Layer 2 of a small transformer language model trained on English Wikipedia (14 layers, counted from 0, width 64).
A neuron's activation on a vector x is GELU(weights . x), where the dot is the dot product.
The model reads these tokens: " the" " European" " Parliament" "." " At" " the" " municipal" " level" "," " Vol" "t" " Germany" " is" " part" " of" " the" " city" " governments" " of" " Munich" "," " Cologne" "," " Frankfurt" " am" " Main" "," " Mün" "ster" " and"

The vector x that enters this layer's MLP at each token. A number n stands for (n - 500) times 0.0073.
0 " the": 531 544 340 575 588 402 521 399 635 500 464 437 520 488 775 273 459 471 381 494 687 728 841 406 607 565 489 485 518 268 770 380 286 470 588 613 455 484 358 670 620 416 428 583 305 433 347 392 374 776 452 490 534 676 644 441 376 508 375 310 459 491 552 590
1 " European": 617 607 185 586 537 525 598 454 636 459 511 425 445 483 684 464 306 553 351 360 639 645 715 383 687 571 585 566 415 285 856 315 346 450 614 526 536 394 411 485 531 374 459 629 414 614 329 503 483 865 442 339 467 642 646 345 388 504 379 357 474 492 551 589
2 " Parliament": 595 567 127 701 432 389 413 408 651 530 317 458 436 436 681 470 248 537 497 358 705 726 664 558 653 580 549 386 443 559 675 355 402 373 547 465 464 617 495 585 594 550 672 700 431 596 312 517 355 767 339 287 404 647 650 438 462 459 396 395 499 532 439 583
3 ".": 621 641 234 435 523 426 432 536 723 345 394 450 452 391 678 373 375 424 381 479 715 716 710 460 631 552 648 386 511 497 801 337 292 504 448 509 370 341 398 502 820 592 739 496 309 510 503 405 479 692 395 555 546 674 532 415 444 520 515 405 459 460 377 605
4 " At": 558 591 315 525 576 418 467 392 474 497 351 501 614 436 622 434 326 472 486 339 617 730 750 614 842 462 454 485 482 458 564 285 336 434 471 663 508 444 446 397 729 554 564 707 450 219 380 350 460 657 573 595 663 673 558 437 339 523 277 346 484 409 706 569
5 " the": 509 559 330 563 725 306 507 326 660 542 516 449 475 478 755 319 352 448 540 414 750 678 700 429 643 646 419 592 523 133 780 381 391 498 480 669 407 465 440 511 720 450 440 504 373 400 335 421 460 670 436 544 467 608 642 396 525 495 325 391 530 502 421 606
6 " municipal": 430 602 199 763 475 446 571 315 732 599 545 494 367 421 691 558 383 628 516 401 625 473 800 465 753 540 500 449 381 355 744 275 443 537 553 424 369 436 469 632 467 532 403 497 402 552 261 502 473 864 421 344 411 670 608 471 465 491 435 396 497 598 390 504
7 " level": 485 568 193 786 408 542 528 282 692 547 435 472 496 261 651 375 434 446 556 326 598 642 814 443 752 545 603 388 346 440 728 385 258 475 595 492 542 443 536 505 511 692 544 436 349 492 341 364 539 773 467 400 527 578 616 415 425 434 379 495 584 567 514 631
8 ",": 572 517 279 580 487 511 575 398 601 444 483 427 437 500 607 364 381 514 344 404 758 598 687 486 698 683 375 331 466 407 886 257 344 546 535 698 320 442 486 489 736 595 786 530 281 504 302 444 557 591 431 487 610 607 531 496 479 471 440 386 630 393 332 487
9 " Vol": 659 536 270 748 509 369 415 394 442 435 417 598 415 584 555 403 498 346 518 450 687 741 778 661 728 562 657 645 317 450 378 379 511 375 573 514 547 406 495 363 636 497 530 779 268 552 453 314 527 652 390 490 445 661 587 382 535 397 355 315 595 288 624 528
10 "t": 488 589 122 615 513 522 584 277 611 636 294 537 374 451 700 364 209 534 610 434 774 560 804 516 599 713 604 368 305 366 525 355 269 541 542 467 428 445 495 433 636 654 549 651 314 508 375 464 527 625 447 622 499 569 492 516 551 481 539 460 473 360 545 558
11 " Germany": 501 529 182 523 555 610 560 441 589 477 373 533 443 572 690 400 251 660 441 488 739 799 579 535 651 628 727 331 358 490 726 381 445 452 520 489 549 418 604 384 545 512 637 564 307 640 290 608 471 838 355 394 383 566 495 370 461 489 347 333 483 460 428 450
12 " is": 523 359 303 622 566 425 394 494 669 582 546 409 399 339 659 318 399 456 367 385 647 621 887 512 613 799 615 461 397 528 624 330 381 435 390 645 406 512 480 392 652 541 669 564 349 380 337 346 380 685 509 343 602 638 555 466 573 715 348 539 571 494 451 457
13 " part": 491 648 365 674 439 357 386 287 776 486 347 460 526 340 470 332 304 517 565 472 650 674 800 483 789 572 733 457 280 388 532 295 537 441 430 584 556 435 502 521 751 462 536 611 306 510 527 250 590 647 452 344 536 537 724 465 494 476 459 498 407 526 517 566
14 " of": 464 519 274 580 482 554 646 423 564 409 401 352 418 416 557 514 235 517 426 352 741 567 616 405 647 613 428 535 534 261 823 396 414 583 458 676 393 404 521 482 954 491 443 630 440 385 258 458 534 677 405 410 523 665 617 392 487 566 418 448 598 531 676 447
15 " the": 472 536 332 608 760 297 553 298 641 572 513 471 493 456 723 341 364 487 554 391 724 687 685 434 626 665 428 582 529 80 748 450 438 533 492 657 388 486 472 531 733 462 417 469 377 373 326 422 479 650 408 556 456 603 629 377 546 478 312 415 498 505 408 571
16 " city": 337 595 211 660 312 437 490 342 773 546 372 493 421 399 613 531 413 615 556 416 699 581 796 475 761 579 614 390 304 382 588 322 473 449 492 517 335 499 567 622 481 563 631 525 480 586 341 534 519 829 434 320 421 654 677 378 460 442 427 420 641 503 476 339
17 " governments": 369 546 174 727 505 575 438 495 719 472 287 484 559 482 579 445 281 520 522 298 735 628 614 539 729 702 554 381 450 650 659 367 466 453 499 504 558 590 640 376 541 557 729 546 287 483 452 410 407 891 430 237 370 512 516 432 363 474 352 515 599 499 438 487
18 " of": 442 516 261 571 489 561 643 424 565 407 401 347 419 411 546 511 243 520 438 353 737 577 599 414 648 625 425 534 538 255 828 403 430 587 455 675 398 403 534 484 957 477 432 627 441 377 261 458 542 675 403 410 532 655 605 389 492 563 415 464 593 531 692 445
19 " Munich": 559 580 101 556 579 578 556 548 659 588 415 529 410 429 645 567 325 575 475 476 800 745 455 661 693 497 696 346 268 315 608 446 415 460 605 525 507 472 568 470 544 454 659 660 390 600 205 559 432 714 374 387 285 546 519 356 553 437 425 411 424 423 579 389
20 ",": 512 507 252 571 501 529 596 400 572 466 501 424 438 502 567 364 390 536 368 374 762 584 650 507 713 716 382 329 466 390 877 279 395 579 524 690 332 451 517 493 768 602 799 498 268 501 300 431 589 557 417 493 630 586 483 494 516 460 428 426 618 372 308 461
21 " Cologne": 550 560 46 539 568 556 530 440 590 639 440 513 449 520 650 530 346 569 451 499 782 806 541 706 684 555 727 408 247 313 541 458 432 474 588 538 463 511 573 508 457 507 656 642 459 622 244 551 404 626 361 440 249 489 458 321 570 479 444 405 477 343 577 376
22 ",": 511 505 261 563 507 534 598 396 568 465 503 428 434 506 563 362 391 544 366 371 761 590 639 497 716 715 389 329 472 395 882 288 408 576 525 689 327 452 522 499 767 600 804 497 258 499 303 427 589 549 420 491 629 580 479 491 522 455 425 432 619 372 303 459
23 " Frankfurt": 533 539 93 567 618 584 536 543 578 608 426 648 338 571 645 543 322 556 472 499 755 636 459 664 683 563 702 374 285 351 534 488 478 477 621 640 392 334 495 448 525 474 594 670 419 638 247 535 526 672 398 425 340 608 476 360 650 484 253 419 403 357 526 373
24 " am": 419 653 266 480 593 569 496 353 575 513 366 378 362 479 591 302 492 336 545 311 602 593 763 415 745 762 509 589 160 429 483 275 553 600 528 517 507 386 492 417 563 689 652 577 527 456 504 191 455 647 463 474 624 518 453 413 598 594 570 332 675 440 629 540
25 " Main": 547 758 263 557 509 439 557 372 662 544 412 472 397 499 500 537 240 547 622 418 728 512 649 595 836 554 558 494 328 274 645 438 544 429 476 347 266 610 405 632 575 453 454 592 525 510 365 337 523 710 365 601 550 598 504 568 627 514 206 376 414 358 651 498
26 ",": 504 509 254 560 508 547 604 388 560 469 510 429 441 506 554 361 396 545 363 368 765 586 636 499 710 712 394 324 477 388 872 289 416 585 524 686 326 454 529 495 775 605 807 484 257 496 303 427 595 539 422 494 626 581 474 489 532 452 425 441 616 368 306 455
27 " Mün": 508 804 308 546 602 654 558 551 385 514 191 381 483 525 538 673 279 458 637 370 569 477 471 521 613 585 595 474 314 453 407 399 512 598 593 564 392 465 526 397 686 465 623 915 289 425 352 362 457 548 411 470 432 477 645 565 700 401 334 508 544 393 591 495
28 "ster": 426 632 26 516 464 593 525 419 526 480 422 425 424 479 685 463 222 615 507 336 691 702 666 731 613 649 762 513 362 265 689 504 423 537 539 495 313 539 681 513 527 563 571 503 362 681 357 436 589 614 375 523 374 617 569 445 496 459 437 471 410 359 471 429
29 " and": 486 524 384 540 470 525 587 353 632 404 481 379 447 513 464 242 454 481 535 409 626 654 654 492 813 799 637 410 525 225 682 340 550 532 445 575 430 452 429 622 909 640 660 389 412 410 199 432 568 438 469 446 476 575 666 341 480 510 378 386 531 484 464 614

Each question shows the input weights of one neuron of the MLP. A number n stands for (n - 500) times 0.0014.

n173: 681 688 549 624 358 374 413 456 474 455 254 730 574 453 426 600 524 495 517 638 691 446 446 394 444 327 479 620 574 306 554 491 319 630 415 485 598 600 548 645 229 624 550 534 450 577 530 447 578 631 408 502 496 490 468 352 285 498 545 556 678 296 469 552
On which token does it fire most, and how strongly? 16 " city", at about 1.2

n71: 641 437 470 552 415 386 549 543 696 592 705 656 471 537 438 402 780 509 282 590 349 522 449 705 276 448 701 108 391 329 641 692 560 574 580 177 378 611 428 559 560 614 479 736 444 469 293 590 746 759 663 387 550 406 436 579 345 491 640 365 531 357 535 353
Which token does this neuron like most? 19 " Munich"

n127: 620 237 492 309 469 688 409 542 625 644 637 677 677 800 556 294 400 787 415 408 515 537 472 428 393 347 403 522 398 741 382 558 362 394 613 506 729 432 511 597 283 396 571 362 617 456 324 862 371 813 381 545 232 505 515 324 573 585 468 393 307 491 575 472
On which two tokens does it fire most, strongest first? 11 " Germany", 21 " Cologne"

n174: 621 391 623 414 527 790 394 581 525 585 579 500 639 461 669 444 489 629 559 536 842 655 558 237 234 621 421 440 633 526 428 566 538 444 353 510 491 409 351 482 496 430 447 519 580 763 333 474 390 551 521 449 269 729 425 585 334 169 531 480 507 461 426 453
On which token does it fire most, and how strongly? 11 " Germany", at about 1.7

n166: 426 386 383 385 299 688 473 611 379 674 801 367 375 736 695 469 655 661 669 300 522 357 479 413 446 402 685 532 590 395 388 586 569 635 446 455 613 365 498 401 624 537 774 535 588 621 309 462 269 671 216 621 598 488 464 544 520 235 588 529 275 532 278 582
Which token does this neuron like most? 28 "ster"

n21: 257 572 801 295 433 632 545 540 479 481 399 482 530 729 497 383 645 452 625 377 536 511 596 476 335 451 461 554 341 550 421 395 434 685 555 618 493 420 384 443 511 575 377 598 391 601 521 509 229 561 621 451 556 615 637 682 471 383 580 368 487 457 506 553
On which token does it fire most, and how strongly? 24 " am", at about 1.2

n20: 382 345 443 362 186 454 527 520 350 554 474 636 458 634 472 494 378 470 501 351 522 519 685 595 488 767 129 312 473 453 384 684 677 440 697 376 474 541 635 628 676 255 627 523 494 406 413 588 497 696 520 454 567 545 640 366 547 570 526 726 293 515 474 643
Which token does this neuron like most? 2 " Parliament"

n84: 505 489 418 407 497 392 485 616 582 174 685 583 474 370 587 336 552 551 592 441 594 298 607 417 483 751 393 622 449 497 332 540 408 505 536 623 731 466 544 575 357 565 616 295 604 657 472 396 261 598 618 513 398 500 531 706 648 539 506 456 359 459 254 502
Which token does this neuron like most? 12 " is"

n81: 408 417 587 189 317 386 627 489 775 542 411 411 627 319 608 480 432 578 389 510 517 471 561 437 266 589 370 616 730 578 300 302 631 912 565 434 612 589 480 686 462 476 594 463 338 801 456 560 416 407 550 539 348 654 676 312 358 387 404 514 698 450 635 500
Which token does this neuron like most? 16 " city"

n162: 589 337 436 426 637 792 666 467 591 250 419 509 287 408 625 566 473 573 326 514 498 292 548 402 849 517 411 337 560 297 287 573 547 437 649 539 758 734 474 486 359 498 611 447 654 492 480 628 523 644 293 544 576 398 403 534 232 665 501 647 453 332 524 358
Which token does this neuron like most? 19 " Munich"

n159: 473 524 587 534 524 626 603 645 263 484 577 519 529 568 386 590 290 475 633 515 622 655 547 340 512 480 429 360 622 477 388 495 406 352 776 479 488 485 571 409 433 502 551 270 558 561 525 479 490 820 541 489 682 427 500 505 486 491 431 508 472 415 475 344
Which token does this neuron like most? 11 " Germany"

n115: 744 485 480 482 567 609 366 543 560 538 554 347 404 544 405 539 324 733 678 453 470 433 649 478 234 438 410 559 681 454 231 377 525 802 371 641 621 379 348 557 563 307 697 395 749 555 516 260 601 568 188 613 290 662 468 488 607 380 434 398 850 501 301 594
Which token does this neuron like most? 27 " Mün"

n140: 687 380 593 588 643 462 623 587 570 553 501 481 384 557 480 466 568 589 371 441 369 336 144 302 487 430 777 520 692 201 380 381 470 603 536 520 331 620 584 612 426 574 391 526 438 609 526 580 454 570 510 513 689 650 638 402 371 466 545 439 504 615 518 309
Which token does this neuron like most? 1 " European"

n46: 467 602 621 372 377 818 387 417 731 544 476 572 426 499 618 457 477 538 329 436 150 535 364 476 577 696 384 587 480 405 224 475 495 493 387 529 532 509 618 479 540 520 269 420 483 645 278 445 396 632 528 441 513 607 461 696 534 631 507 538 425 536 560 482
Its three highest activations, in order, are on tokens 24 " am", 6 " municipal", 12 " is"

n12: 523 572 406 540 540 640 546 657 414 480 481 503 521 703 674 470 435 400 669 622 610 307 467 406 465 280 875 526 691 331 381 409 477 642 353 401 616 408 560 601 402 565 453 377 404 388 278 690 407 590 725 474 688 616 535 454 447 530 459 260 481 414 371 368
On which token does it fire most, and how strongly? 11 " Germany", at about 1.6

n122: 530 659 524 585 484 443 478 438 525 393 563 514 543 433 570 243 577 374 252 469 415 566 343 678 317 504 576 528 588 634 470 566 327 426 328 556 599 492 254 613 527 501 392 572 443 493 412 397 396 666 626 732 522 569 602 522 370 687 593 474 671 568 373 364
Its three highest activations, in order, are on tokens 0 " the", 3 ".", 12 " is"

n50: 564 573 547 265 402 644 516 660 339 591 572 512 558 459 628 293 387 719 518 592 583 648 413 426 376 419 573 511 527 271 113 574 454 578 421 418 724 376 612 594 394 494 581 481 350 753 449 233 402 705 591 548 510 431 419 308 612 400 267 512 548 462 784 521
On which token does it fire most, and how strongly? 21 " Cologne", at about 2

n100: 414 466 443 311 558 711 473 599 474 285 478 481 404 437 525 255 481 553 343 610 528 353 852 507 565 623 483 552 631 571 312 449 465 494 551 567 601 413 466 597 182 635 689 490 523 382 640 538 533 402 442 388 323 518 614 559 448 547 464 478 445 625 423 521
Which token does this neuron like most? 12 " is"

n43: 551 577 508 361 527 557 627 458 442 432 429 407 468 441 518 435 498 371 451 335 472 606 334 379 673 754 463 538 497 544 451 379 458 468 638 582 484 565 432 871 472 473 491 645 270 522 534 498 515 644 487 494 529 548 560 470 545 620 490 734 289 299 555 476
Its three highest activations, in order, are on tokens 27 " Mün", 0 " the", 1 " European"

n97: 622 552 277 566 411 508 518 672 636 546 520 428 492 574 286 692 438 585 732 440 314 487 923 271 472 534 441 452 772 458 567 360 558 682 550 490 482 262 466 361 411 227 749 463 694 426 547 491 537 469 212 591 321 586 624 630 516 689 450 410 394 244 598 680
On which token does it fire most, and how strongly? 1 " European", at about 2.2

n30: 333 383 741 521 428 303 643 534 391 503 511 471 469 566 525 311 436 506 693 544 449 626 480 369 566 581 520 678 413 472 582 373 428 483 664 486 453 378 498 492 421 521 425 425 688 461 627 556 417 580 482 417 484 418 715 343 663 448 728 478 292 470 396 417
Which token does this neuron like most? 15 " the"

n139: 494 433 170 393 405 568 597 752 326 307 597 360 382 446 681 570 561 538 463 668 623 517 457 537 440 630 608 688 638 519 214 510 562 494 406 491 472 483 644 633 663 436 637 297 501 505 277 520 190 637 638 807 739 431 307 408 496 237 302 618 568 749 549 583
On which token does it fire most, and how strongly? 28 "ster", at about 0.89

n40: 570 382 339 387 479 459 544 647 453 629 609 309 555 832 380 588 553 553 525 517 418 607 496 425 448 451 441 710 403 743 682 713 533 594 550 329 502 435 400 563 581 575 545 469 494 492 398 344 374 412 601 418 381 663 502 224 369 354 574 592 616 478 393 357
On which token does it fire most, and how strongly? 21 " Cologne", at about 0.2

n152: 493 495 497 494 496 494 495 494 490 491 492 495 491 490 487 489 493 492 491 490 497 493 488 493 498 496 496 493 491 490 492 497 490 487 493 491 496 497 494 496 497 488 494 491 494 489 491 497 491 495 492 497 501 489 495 493 489 497 493 496 491 497 490 495
Which token does this neuron like most? 29 " and"

n116: 430 428 428 293 317 799 487 307 489 660 480 453 485 441 587 591 668 615 410 495 594 851 368 491 376 434 400 571 460 457 371 623 614 439 575 363 528 674 250 516 560 530 593 524 495 607 301 157 531 541 530 544 490 616 477 410 506 629 372 735 532 702 247 517
Which token does this neuron like most? 21 " Cologne"

n168: 418 534 450 424 317 595 531 596 386 363 537 496 463 626 297 375 507 687 541 534 479 720 468 560 511 325 324 439 458 682 533 538 540 512 621 670 643 415 260 439 497 483 339 478 544 444 479 475 427 582 461 255 610 491 568 513 656 868 663 442 439 548 493 321
Which token does this neuron like most? 18 " of"

n33: 523 494 823 563 401 511 455 462 606 537 567 387 519 456 521 462 622 474 589 658 436 549 621 395 425 470 335 652 472 671 724 249 457 429 358 465 636 533 486 670 504 417 580 448 387 370 559 555 366 582 486 381 415 455 576 446 468 500 361 484 556 476 338 476
Which token does this neuron like most? 0 " the"

n95: 403 544 546 383 507 677 488 435 554 656 413 593 691 580 374 458 428 518 457 551 460 403 471 559 545 300 473 542 367 485 643 490 328 523 628 395 646 544 428 390 367 537 585 555 182 561 790 513 600 491 613 385 502 553 478 579 536 517 742 579 380 278 561 371
On which token does it fire most, and how strongly? 10 "t", at about 0.44

n9: 360 668 562 432 251 460 533 376 569 705 525 540 407 368 385 550 317 608 456 508 482 553 329 569 502 353 487 668 786 386 418 470 271 783 584 631 383 592 366 547 431 369 620 510 463 559 640 601 530 539 357 624 389 508 562 598 376 581 281 540 634 322 621 721
On which token does it fire most, and how strongly? 25 " Main", at about 1.2

n190: 403 561 597 349 634 501 585 603 300 480 515 309 547 872 499 515 727 508 687 484 435 359 342 418 779 386 702 533 506 668 598 549 217 193 344 503 344 491 433 600 579 258 557 638 546 619 349 435 518 499 530 483 491 276 554 632 785 599 393 569 401 539 324 580
On which token does it fire most, and how strongly? 27 " Mün", at about 1.8

n35: 437 581 261 552 485 262 913 484 370 461 356 299 552 627 323 513 414 447 509 519 438 206 622 443 655 554 611 645 632 625 662 520 504 669 433 495 465 446 417 445 444 544 495 408 446 664 630 504 260 191 634 519 619 598 523 407 714 428 461 591 224 603 471 428
On which two tokens does it fire most, strongest first? 27 " Mün", 25 " Main"

n23: 443 325 406 527 497 589 345 666 400 327 461 427 593 673 505 460 545 355 425 717 471 559 639 320 528 528 349 637 521 486 479 415 453 490 434 590 624 508 539 482 469 654 579 707 689 642 419 520 193 647 473 638 517 364 520 550 505 470 382 449 549 670 457 368
Which token does this neuron like most? 24 " am"

n170: 687 336 461 789 641 639 458 545 555 382 611 561 741 548 374 526 695 401 501 563 514 375 496 284 451 445 434 103 393 369 504 412 360 257 391 700 498 508 472 420 387 488 363 496 702 712 472 568 403 578 433 662 452 576 483 913 220 488 733 381 578 489 540 395
On which token does it fire most, and how strongly? 0 " the", at about 0.17

n189: 438 352 373 644 484 426 514 763 501 370 399 394 644 410 465 306 648 588 591 389 454 525 540 503 392 448 578 416 412 458 688 484 478 647 735 413 546 500 410 656 380 482 387 651 509 399 413 593 472 619 430 501 505 540 557 595 421 603 594 349 588 339 652 401
On which token does it fire most, and how strongly? 0 " the", at about 2.3

n94: 319 698 340 227 358 683 511 313 532 629 270 480 503 385 643 345 633 536 211 566 551 500 577 716 598 455 455 468 844 245 463 538 727 371 528 495 809 339 464 482 358 607 738 501 348 573 549 418 384 448 807 413 441 590 654 643 539 432 393 572 409 485 580 428
Which token does this neuron like most? 28 "ster"

n86: 605 608 188 648 507 463 618 429 177 413 233 447 377 328 432 709 381 538 676 696 675 576 402 475 434 290 624 485 873 551 645 375 330 361 488 454 558 565 433 467 344 694 562 497 710 678 532 269 607 486 729 762 558 502 474 322 453 482 157 404 719 391 519 544
On which token does it fire most, and how strongly? 4 " At", at about 2.6

n179: 329 543 599 492 552 593 663 475 761 652 586 416 596 557 604 487 618 332 423 522 323 496 450 404 292 420 509 556 843 522 496 235 505 718 453 575 407 374 318 525 366 509 360 543 236 622 535 558 72 277 493 564 628 654 832 677 477 266 418 606 611 459 544 473
Its three highest activations, in order, are on tokens 0 " the", 5 " the", 15 " the"

n128: 648 429 336 565 673 594 492 572 383 394 699 489 582 639 689 346 498 433 585 616 506 403 554 444 338 576 363 715 490 677 568 315 438 320 290 619 519 536 362 428 412 520 241 515 532 543 417 353 465 505 475 722 324 469 507 570 487 467 579 475 569 483 506 611
On which two tokens does it fire most, strongest first? 5 " the", 0 " the"

n34: 475 375 361 393 569 443 593 390 647 631 634 441 441 581 401 679 523 254 502 435 196 558 327 598 619 533 404 531 545 598 460 193 314 311 358 697 439 599 455 413 436 344 471 450 250 403 854 820 700 455 417 654 492 377 575 734 464 834 458 424 542 418 549 665
Which token does this neuron like most? 4 " At"

n18: 592 651 401 325 410 793 507 593 199 599 442 470 490 468 484 491 480 359 492 464 636 526 565 529 678 488 444 359 598 376 265 659 532 473 347 587 622 454 539 725 538 286 411 328 386 653 482 443 584 687 786 508 408 531 390 554 537 406 526 519 549 418 305 709
On which token does it fire most, and how strongly? 28 "ster", at about 0.83